Layer 3 of a small transformer language model trained on English Wikipedia (9 layers, counted from 0, width 96).
A neuron's activation on a vector x is SiLU(weights . x), where the dot is the dot product.
The model reads these tokens: " the" " B" "B" "C" " N" "at" "ural" " H" "istory" " Un" "it" " as" " a"

The vector x that enters this layer's MLP at each token. A number n stands for (n - 500) times 7.9e-05.
0 " the": 479,521,520,584,434,504,419,517,513,459,495,157,428,484,505,522,524,436,526,518,617,498,564,515,606,476,495,497,501,500,518,589,507,505,573,524,502,504,502,495,498,500,497,509,454,591,242,479,449,537,524,495,538,519,523,502,524,508,501,500,487,508,481,492,503,453,497,497,485,465,502,496,638,598,696,530,497,512,500,504,524,566,451,492,479,451,486,361,530,491,510,495,525,560,500,568
1 " B": 509,537,507,510,522,496,481,486,487,494,498,570,576,501,499,522,406,479,474,564,578,500,531,521,600,475,497,500,486,539,536,446,502,471,562,542,494,507,506,504,504,500,437,523,522,533,497,501,510,523,559,507,465,523,504,501,493,525,449,499,465,521,511,501,492,482,501,472,503,495,501,500,607,612,557,542,508,523,500,501,526,654,451,512,492,484,433,667,495,486,527,492,540,448,509,389
2 "B": 500,552,482,479,511,494,511,468,552,419,500,402,545,471,489,508,468,491,443,584,570,500,598,531,618,468,499,495,493,542,528,465,520,500,546,495,490,518,497,508,475,502,422,505,495,519,490,523,552,514,544,538,442,504,561,501,520,518,394,500,440,576,495,497,497,455,502,481,502,469,499,503,592,579,362,522,497,524,500,498,502,595,440,509,526,508,403,647,480,492,560,489,465,538,517,172
3 "C": 492,498,489,499,376,496,494,533,681,430,496,252,465,460,483,459,466,491,461,501,474,489,649,510,638,397,513,486,468,517,514,490,509,528,529,467,501,527,484,519,470,500,562,468,579,531,598,510,479,522,543,502,445,496,538,500,523,497,349,500,472,509,487,502,501,535,500,525,494,539,496,505,473,554,235,484,479,479,500,495,523,469,484,490,526,562,486,605,494,499,513,492,517,632,525,320
4 " N": 481,487,484,542,510,501,460,489,529,435,498,692,560,500,500,499,336,496,504,451,475,502,487,492,536,542,493,488,488,487,523,450,497,456,557,546,512,519,500,540,495,500,464,502,370,539,476,504,489,531,489,517,471,497,442,497,496,493,513,499,500,528,544,501,505,538,504,534,471,381,499,529,457,598,441,471,487,527,500,502,484,547,444,487,527,584,450,643,511,500,509,491,614,572,509,457
5 "at": 516,534,521,498,532,497,421,500,678,526,499,773,426,489,522,518,492,528,562,300,333,502,356,415,594,497,500,494,482,488,510,520,502,527,528,475,499,528,509,500,507,501,638,456,265,576,497,495,419,437,605,472,469,503,506,495,507,520,436,500,486,455,461,493,502,420,499,470,503,671,501,516,348,560,807,453,514,485,500,504,502,728,487,499,499,586,489,539,484,489,528,496,469,617,512,535
6 "ural": 449,573,483,579,471,498,456,524,475,499,495,330,486,563,518,503,478,536,515,225,518,497,452,453,556,438,499,506,496,573,526,732,501,548,690,495,505,500,493,505,515,499,534,482,726,629,684,508,355,601,594,519,462,542,497,495,503,478,553,500,526,514,455,497,518,531,489,491,491,521,499,502,586,533,345,527,466,537,500,497,570,537,572,501,470,416,539,487,483,493,559,495,481,631,497,661
7 " H": 488,505,506,518,468,498,442,505,385,569,498,562,591,560,493,482,289,478,506,616,522,496,577,502,476,537,491,489,512,537,501,597,505,476,539,510,496,513,504,517,499,500,392,505,360,523,493,504,458,561,513,485,441,512,406,501,510,519,478,500,500,471,501,503,511,451,499,479,485,574,501,486,535,599,813,497,474,481,500,507,551,673,486,497,500,456,503,696,493,492,547,507,594,547,505,441
8 "istory": 473,553,508,484,558,491,447,455,418,424,503,160,527,559,503,459,485,510,515,326,619,492,472,474,678,512,506,498,485,537,514,562,501,508,532,402,504,523,497,534,463,498,597,469,792,481,428,521,411,448,638,525,520,551,510,504,590,482,417,500,523,482,449,493,497,504,491,521,491,568,494,517,542,529,976,472,516,545,500,497,553,676,511,510,520,435,515,518,479,504,573,502,547,500,517,513
9 " Un": 496,473,511,545,423,492,498,523,463,376,500,683,617,530,498,474,346,494,506,299,390,492,648,503,620,498,510,503,505,524,488,467,472,474,677,523,503,527,502,529,507,500,565,478,707,526,727,532,442,556,443,486,527,507,514,500,460,481,532,500,486,502,446,490,512,560,491,489,504,490,498,497,511,571,542,460,501,521,500,502,526,638,552,501,456,657,564,620,474,493,547,506,481,435,514,510
10 "it": 475,544,492,587,503,499,468,515,325,582,502,434,392,528,515,523,434,514,508,431,439,498,587,468,511,552,507,481,515,542,424,536,510,468,508,400,508,511,486,532,485,497,531,495,766,625,319,515,390,530,501,494,509,505,513,500,533,499,437,500,507,529,442,492,492,417,504,475,498,530,495,488,375,528,770,448,480,543,500,497,486,542,446,486,466,447,487,653,447,502,555,499,421,440,512,494
11 " as": 497,416,522,630,343,499,497,531,473,548,500,317,334,510,494,527,436,508,515,329,638,502,567,511,565,572,500,503,524,502,472,455,484,473,599,497,511,525,495,494,491,501,401,473,457,604,378,507,458,499,499,482,477,497,456,497,555,494,537,500,496,391,499,499,504,546,509,525,518,578,497,498,426,563,441,507,531,532,500,506,559,323,485,509,515,443,490,390,445,500,514,507,555,529,504,642
12 " a": 494,493,515,605,412,507,495,522,439,480,499,366,442,458,510,508,563,461,519,576,578,503,569,521,579,513,500,507,480,508,500,610,485,481,511,559,501,525,515,488,504,500,547,453,473,607,174,497,477,492,564,485,469,492,520,501,511,519,575,500,472,452,478,496,498,524,496,482,485,476,501,492,555,588,509,520,496,565,500,503,522,440,473,496,459,448,467,491,532,495,478,493,554,417,496,481

Each question shows the input weights of one neuron of the MLP. A number n stands for (n - 500) times 0.00061.

n132: 511,507,528,483,480,494,526,523,515,510,486,487,519,469,489,525,517,470,485,562,585,513,508,499,491,519,538,484,489,522,470,478,506,467,576,501,442,446,509,494,490,470,471,486,474,467,490,488,510,538,440,489,512,501,523,460,513,530,515,532,515,528,521,493,475,458,522,496,481,469,521,540,477,476,537,475,480,449,466,515,510,520,506,505,453,446,545,444,508,506,488,486,492,538,498,545
Which token does this neuron like most? 0 " the"

n399: 599,548,514,507,528,498,453,458,527,493,506,467,507,476,469,474,472,525,515,543,545,448,511,523,457,489,447,492,510,504,477,560,534,521,496,498,500,488,420,494,519,521,501,517,482,506,510,508,560,484,447,528,548,463,564,467,490,495,493,524,488,468,558,460,536,494,577,489,469,492,510,478,505,517,498,460,493,446,538,511,509,539,510,495,492,499,514,531,432,502,464,471,531,502,508,528
Its three highest activations, in order, are on tokens 7 " H", 0 " the", 2 "B"

n361: 525,522,530,488,543,455,394,536,527,434,528,465,452,554,499,551,498,480,490,507,509,536,434,481,480,504,515,548,576,516,535,525,492,513,475,525,473,497,455,518,528,505,483,529,527,535,498,478,501,465,515,530,518,553,497,505,552,517,495,525,501,511,485,497,509,502,530,453,447,447,464,477,494,499,475,462,536,486,503,514,445,482,512,490,478,451,520,521,507,497,482,542,509,480,517,480
Which token does this neuron like most? 6 "ural"

n62: 457,480,533,495,509,521,522,513,510,548,493,499,456,537,440,540,520,510,489,471,486,532,506,464,562,416,516,494,549,565,501,507,453,488,513,494,467,464,536,507,538,493,511,558,515,494,509,523,532,469,543,475,524,452,476,476,523,485,499,500,495,536,493,544,512,510,406,534,552,544,510,541,474,489,560,525,547,514,541,495,477,554,483,475,504,462,524,490,599,464,536,477,529,488,520,500
On which token does it fire most, and how strongly? 8 "istory", at about 0.0015

n58: 483,412,505,499,482,517,523,489,532,512,506,529,514,533,503,492,515,480,542,497,478,498,534,502,550,471,531,483,425,495,549,508,463,485,498,483,488,439,498,547,451,501,504,539,511,467,537,520,507,517,517,513,510,504,478,527,490,512,495,501,491,484,432,497,472,494,460,526,531,583,503,507,509,503,487,512,525,503,466,470,501,480,527,476,490,532,522,483,506,516,479,482,511,475,494,512
Its three highest activations, in order, are on tokens 9 " Un", 3 "C", 5 "at"

n143: 480,534,526,486,520,551,455,520,511,514,545,461,482,511,545,496,520,506,472,539,507,523,519,515,512,549,486,552,470,467,479,567,539,549,495,462,499,539,456,527,489,485,468,486,489,512,533,408,495,474,485,481,504,447,485,475,512,460,482,535,500,482,566,514,514,476,534,501,489,420,468,463,481,499,496,512,497,501,501,587,467,458,484,502,470,470,461,459,478,485,513,454,491,504,506,516
Which token does this neuron like most? 0 " the"

n77: 438,468,521,494,489,514,503,569,496,467,486,478,513,535,484,542,483,409,493,488,446,428,438,554,469,474,534,530,447,536,504,477,482,531,475,461,446,496,579,479,525,518,495,477,447,433,510,500,550,449,460,479,465,434,468,482,538,488,514,465,476,529,448,481,551,537,418,548,424,454,499,492,486,493,495,495,560,537,472,480,441,438,517,525,545,498,586,513,477,564,544,501,467,534,529,531
On which token does it fire most, and how strongly? 4 " N", at about 0.0001

n9: 604,470,569,522,522,518,466,555,464,457,471,457,551,492,475,458,494,466,465,482,475,534,490,448,466,508,478,461,533,503,522,491,511,526,465,477,497,582,465,527,533,514,504,489,479,492,523,554,560,520,509,523,490,474,565,534,470,540,520,544,523,552,561,488,509,524,516,436,478,484,486,457,514,504,460,472,523,474,507,477,482,496,506,525,501,465,471,525,466,510,484,515,509,510,503,458
Its two highest activations, in order, are on tokens 2 "B", 3 "C"

n402: 490,620,525,478,478,528,389,562,589,489,529,402,382,544,512,496,559,489,414,560,547,484,515,472,481,404,526,424,668,545,465,567,450,515,495,438,442,413,428,499,471,468,524,568,564,574,618,412,528,516,604,532,469,556,415,394,510,491,548,512,618,425,512,516,530,530,479,488,435,479,490,555,472,518,531,346,594,406,544,535,454,460,456,491,491,466,541,543,408,485,479,582,520,456,547,556
Its three highest activations, in order, are on tokens 6 "ural", 8 "istory", 3 "C"

n404: 529,503,545,499,529,519,475,531,510,439,513,468,496,539,528,486,522,545,507,497,466,532,442,471,492,490,515,494,483,485,496,455,519,477,483,539,429,509,517,468,473,533,499,493,513,467,507,573,490,509,443,523,553,560,517,490,516,544,529,491,492,538,528,514,508,543,538,438,496,505,513,535,496,500,474,548,507,470,544,499,491,519,493,524,519,461,525,499,490,506,537,543,515,503,512,530
Which token does this neuron like most? 6 "ural"

n44: 609,637,432,510,398,557,491,484,529,570,552,444,521,471,536,603,487,618,421,519,517,565,626,476,442,446,436,491,512,580,590,492,505,548,480,510,509,533,473,565,450,513,401,547,468,504,429,525,507,505,674,395,467,614,442,449,466,524,388,588,477,542,386,414,519,635,542,366,534,436,519,599,531,476,538,568,457,505,428,454,497,457,493,466,424,520,429,553,434,561,404,560,499,450,552,469
Which token does this neuron like most? 2 "B"

n127: 455,520,487,511,502,513,536,514,490,517,470,502,427,517,523,494,522,484,504,530,530,516,508,477,513,504,468,560,460,509,532,505,480,500,492,533,481,465,528,499,459,469,467,459,514,494,522,441,500,519,498,529,513,494,494,509,502,493,531,516,510,465,480,535,455,478,528,507,525,481,515,516,509,494,542,513,488,481,499,493,468,501,488,520,500,522,482,445,491,467,503,505,495,480,496,522
Which token does this neuron like most? 0 " the"

n397: 475,464,503,479,538,485,512,536,499,568,496,481,537,480,484,503,522,567,508,470,468,505,480,481,544,469,495,531,514,530,532,460,491,530,535,495,435,440,536,519,503,535,479,505,514,481,479,493,484,535,451,511,486,476,471,465,480,517,543,502,525,524,501,529,513,533,460,492,496,546,510,523,490,480,529,496,473,520,505,497,493,479,532,487,533,458,515,509,540,504,518,527,496,534,512,498
Its two highest activations, in order, are on tokens 6 "ural", 8 "istory"

n10: 495,508,489,493,522,495,496,528,506,496,465,510,541,534,492,474,516,517,572,516,534,544,454,436,520,501,484,427,502,556,502,489,525,517,551,486,522,510,500,511,456,476,428,473,443,513,474,551,487,532,503,517,476,493,492,507,509,556,546,480,487,440,522,550,426,430,467,477,559,469,540,479,531,507,566,463,429,497,503,502,480,472,512,501,569,523,468,479,480,502,476,522,486,483,519,501
Which token does this neuron like most? 7 " H"

n158: 477,493,550,480,458,528,574,542,513,519,516,489,546,430,498,470,490,453,491,525,531,488,501,476,527,470,452,589,488,532,463,492,547,552,522,475,513,491,464,407,513,457,546,468,512,500,495,430,547,507,446,540,469,412,518,431,533,503,448,461,527,507,537,550,548,443,487,570,440,505,527,506,534,500,632,512,533,496,488,494,471,499,520,501,506,505,571,470,510,468,458,486,536,487,482,526
Its three highest activations, in order, are on tokens 8 "istory", 0 " the", 7 " H"

n217: 442,490,481,515,481,485,509,487,472,519,520,494,506,507,521,539,485,489,509,535,490,471,549,529,504,469,539,517,497,490,482,512,469,542,431,481,572,517,469,478,502,505,524,531,551,489,529,479,535,455,584,507,528,490,459,479,487,466,465,511,452,515,485,473,539,513,554,532,533,503,458,479,468,502,446,500,457,504,502,522,532,526,513,499,512,556,500,531,484,473,483,476,492,514,510,449
Which token does this neuron like most? 3 "C"

n181: 489,514,550,506,513,543,508,493,508,544,524,490,495,527,520,513,462,524,508,522,491,474,528,485,500,513,514,494,444,501,476,533,538,494,507,508,490,475,508,515,479,493,513,523,512,519,503,498,503,509,459,521,513,448,542,481,478,448,549,524,476,485,571,509,530,535,545,462,513,451,500,499,472,514,543,499,458,495,504,552,493,498,467,449,540,545,489,492,531,494,499,498,473,534,468,514
On which token does it fire most, and how strongly? 10 "it", at about 0.00045

n299: 496,487,490,501,402,450,574,489,491,474,524,518,499,484,535,498,496,447,537,506,522,462,531,546,508,556,530,518,469,463,482,527,499,505,465,464,555,482,490,443,537,487,556,540,514,478,530,456,525,435,536,481,503,455,495,504,517,528,445,461,455,478,489,509,536,480,538,559,506,499,491,520,459,513,451,523,479,533,501,477,541,533,459,503,498,533,521,493,475,474,490,508,531,476,526,503
On which token does it fire most, and how strongly? 3 "C", at about 0.0008

n22: 522,488,478,511,481,468,504,504,529,480,512,433,559,455,526,483,476,493,538,535,447,476,471,490,491,476,553,444,494,509,509,512,497,490,527,510,509,533,493,420,508,523,503,476,568,488,506,578,473,491,474,505,530,517,471,428,520,508,469,483,492,592,460,521,496,491,500,548,552,495,512,536,490,507,442,508,497,518,539,522,544,460,576,518,499,498,497,492,459,481,471,489,505,467,529,491
On which token does it fire most, and how strongly? 3 "C", at about 0.0012

n486: 469,360,394,459,514,442,680,366,729,531,411,412,651,409,377,374,454,806,313,655,446,977,273,636,433,580,480,651,492,249,274,466,510,643,448,595,630,413,352,523,542,721,649,317,351,551,478,575,547,651,473,654,505,242,644,530,654,626,437,675,530,767,289,517,513,432,758,513,300,554,412,465,442,494,517,470,849,471,334,412,386,563,356,223,493,149,380,566,951,464,719,606,522,560,513,314
Which token does this neuron like most? 2 "B"

n11: 541,520,494,487,514,489,434,543,450,498,504,496,452,546,538,487,541,508,516,497,496,573,507,479,520,536,496,563,510,468,523,495,533,512,470,491,446,553,503,520,508,516,442,477,514,530,471,470,479,479,480,485,479,511,526,528,552,533,533,506,473,481,519,467,536,526,515,464,505,449,462,498,492,500,487,473,495,509,494,499,437,471,440,474,507,517,487,480,474,499,511,532,531,505,495,456
On which token does it fire most, and how strongly? 12 " a", at about 0.00065

n67: 477,544,413,510,459,507,492,538,446,520,502,474,597,545,454,311,453,512,398,536,500,498,503,461,464,510,425,633,416,495,504,549,695,520,476,417,482,459,496,501,517,479,518,529,366,498,376,602,546,525,448,589,421,465,542,463,589,551,553,470,428,464,472,537,503,574,533,469,630,544,555,604,554,487,517,561,482,451,427,419,459,466,402,465,451,455,583,409,515,518,299,465,527,500,502,339
On which token does it fire most, and how strongly? 12 " a", at about 0.0014

n510: 507,482,470,490,485,452,530,516,537,463,520,514,529,482,504,510,485,507,496,527,531,489,513,529,519,515,517,524,452,492,484,452,497,460,534,526,446,475,523,461,449,482,510,490,517,476,463,464,479,507,452,536,524,508,540,519,470,510,549,476,494,494,516,526,469,521,531,504,446,515,522,495,502,493,481,541,468,463,471,505,594,501,508,504,485,499,510,514,506,518,540,543,506,515,498,561
Which token does this neuron like most? 9 " Un"

n358: 465,537,546,483,530,527,436,481,533,528,496,476,406,510,477,530,514,550,486,479,499,492,505,506,508,466,486,495,558,529,493,526,502,494,493,508,453,514,474,501,509,521,564,502,531,498,457,527,522,439,491,496,477,527,473,434,515,450,453,473,506,478,467,511,501,487,426,560,504,496,425,527,540,506,512,484,520,495,537,494,441,533,460,485,500,472,526,500,510,499,523,485,482,484,516,497
On which token does it fire most, and how strongly? 8 "istory", at about 0.0014

n199: 505,504,481,483,491,494,438,534,475,447,489,524,476,466,442,535,508,496,481,475,471,517,471,475,489,519,510,545,513,501,508,455,502,541,511,461,500,533,482,504,557,526,480,494,503,530,441,533,456,478,509,523,479,482,503,526,478,529,483,517,507,543,524,495,515,489,474,511,456,479,460,498,499,492,485,470,458,566,502,475,480,473,535,476,523,465,510,508,507,512,499,515,499,513,482,493
Which token does this neuron like most? 10 "it"

n491: 523,479,449,507,503,494,454,497,479,498,501,515,494,513,522,475,517,516,502,462,480,498,524,509,535,522,499,527,477,490,538,435,534,482,477,517,453,479,538,538,471,549,476,542,481,482,475,560,485,532,493,446,499,476,521,579,479,504,532,536,492,496,503,487,519,536,475,468,487,553,533,491,484,504,439,527,502,511,458,485,501,481,482,495,513,535,455,500,460,530,534,559,489,518,503,516
Which token does this neuron like most? 11 " as"

n125: 517,387,436,509,422,640,692,422,378,438,379,342,681,456,257,344,526,684,522,577,524,483,504,482,485,658,375,479,615,460,358,439,452,528,483,482,586,442,334,431,446,446,539,392,556,541,619,514,512,460,692,593,598,403,383,598,582,469,391,617,486,491,548,493,418,742,721,603,344,631,583,378,515,484,540,457,542,462,438,480,604,429,508,495,459,523,494,558,383,584,551,381,409,431,390,548
On which token does it fire most, and how strongly? 8 "istory", at about 0.0028

n295: 482,557,500,478,552,458,499,471,473,534,489,513,463,507,468,486,557,573,490,523,528,551,472,496,560,468,458,524,523,478,526,533,540,537,526,459,474,513,488,509,477,499,459,500,497,512,473,465,498,539,446,537,486,482,469,453,540,528,468,528,523,493,498,457,514,469,531,517,497,503,443,482,548,493,493,479,469,488,503,536,408,478,523,470,458,461,485,476,483,486,464,452,502,518,507,507
Its two highest activations, in order, are on tokens 0 " the", 6 "ural"

n191: 509,468,398,527,525,507,538,470,462,501,483,518,532,527,514,437,523,453,531,467,464,488,474,521,509,541,513,490,447,510,489,478,496,449,533,519,570,495,562,516,514,513,450,490,462,476,498,556,471,532,472,465,521,490,511,586,517,496,588,504,458,533,516,487,458,454,503,488,531,535,551,518,479,509,492,455,522,522,511,520,528,479,512,471,560,554,474,499,501,534,560,532,522,528,499,512
Which token does this neuron like most? 4 " N"

n176: 425,466,455,472,488,558,457,508,493,437,489,487,432,492,483,551,475,455,508,512,497,446,478,465,462,564,522,542,426,464,532,504,405,521,508,465,519,504,446,504,498,555,481,453,491,502,524,507,452,500,568,524,533,468,418,544,478,454,510,536,487,499,491,542,473,480,512,479,507,472,492,421,469,494,433,532,471,512,506,496,520,461,502,532,516,478,481,498,511,522,503,521,498,478,489,501
Which token does this neuron like most? 11 " as"

n124: 473,482,485,495,491,522,533,475,458,533,461,537,522,504,498,454,528,508,516,490,509,490,488,463,524,504,430,542,483,501,539,513,524,520,527,462,510,444,480,539,503,491,493,489,444,490,501,520,508,560,470,558,457,482,504,544,521,522,521,483,519,508,504,510,553,489,488,480,557,581,512,498,546,500,498,508,503,519,455,486,444,509,476,486,477,481,487,497,474,499,468,517,504,495,484,492
Its three highest activations, in order, are on tokens 7 " H", 5 "at", 1 " B"

n457: 508,479,558,498,493,518,485,482,468,492,498,593,476,517,460,536,440,470,495,619,544,524,501,492,549,509,553,439,453,504,474,526,540,461,511,507,446,495,523,469,530,462,473,501,499,443,500,485,543,458,474,532,565,563,541,420,487,436,532,487,498,534,528,502,503,541,569,578,597,457,468,530,469,498,581,458,408,478,520,445,491,560,461,493,515,422,594,509,538,439,445,579,541,460,526,462
Which token does this neuron like most? 7 " H"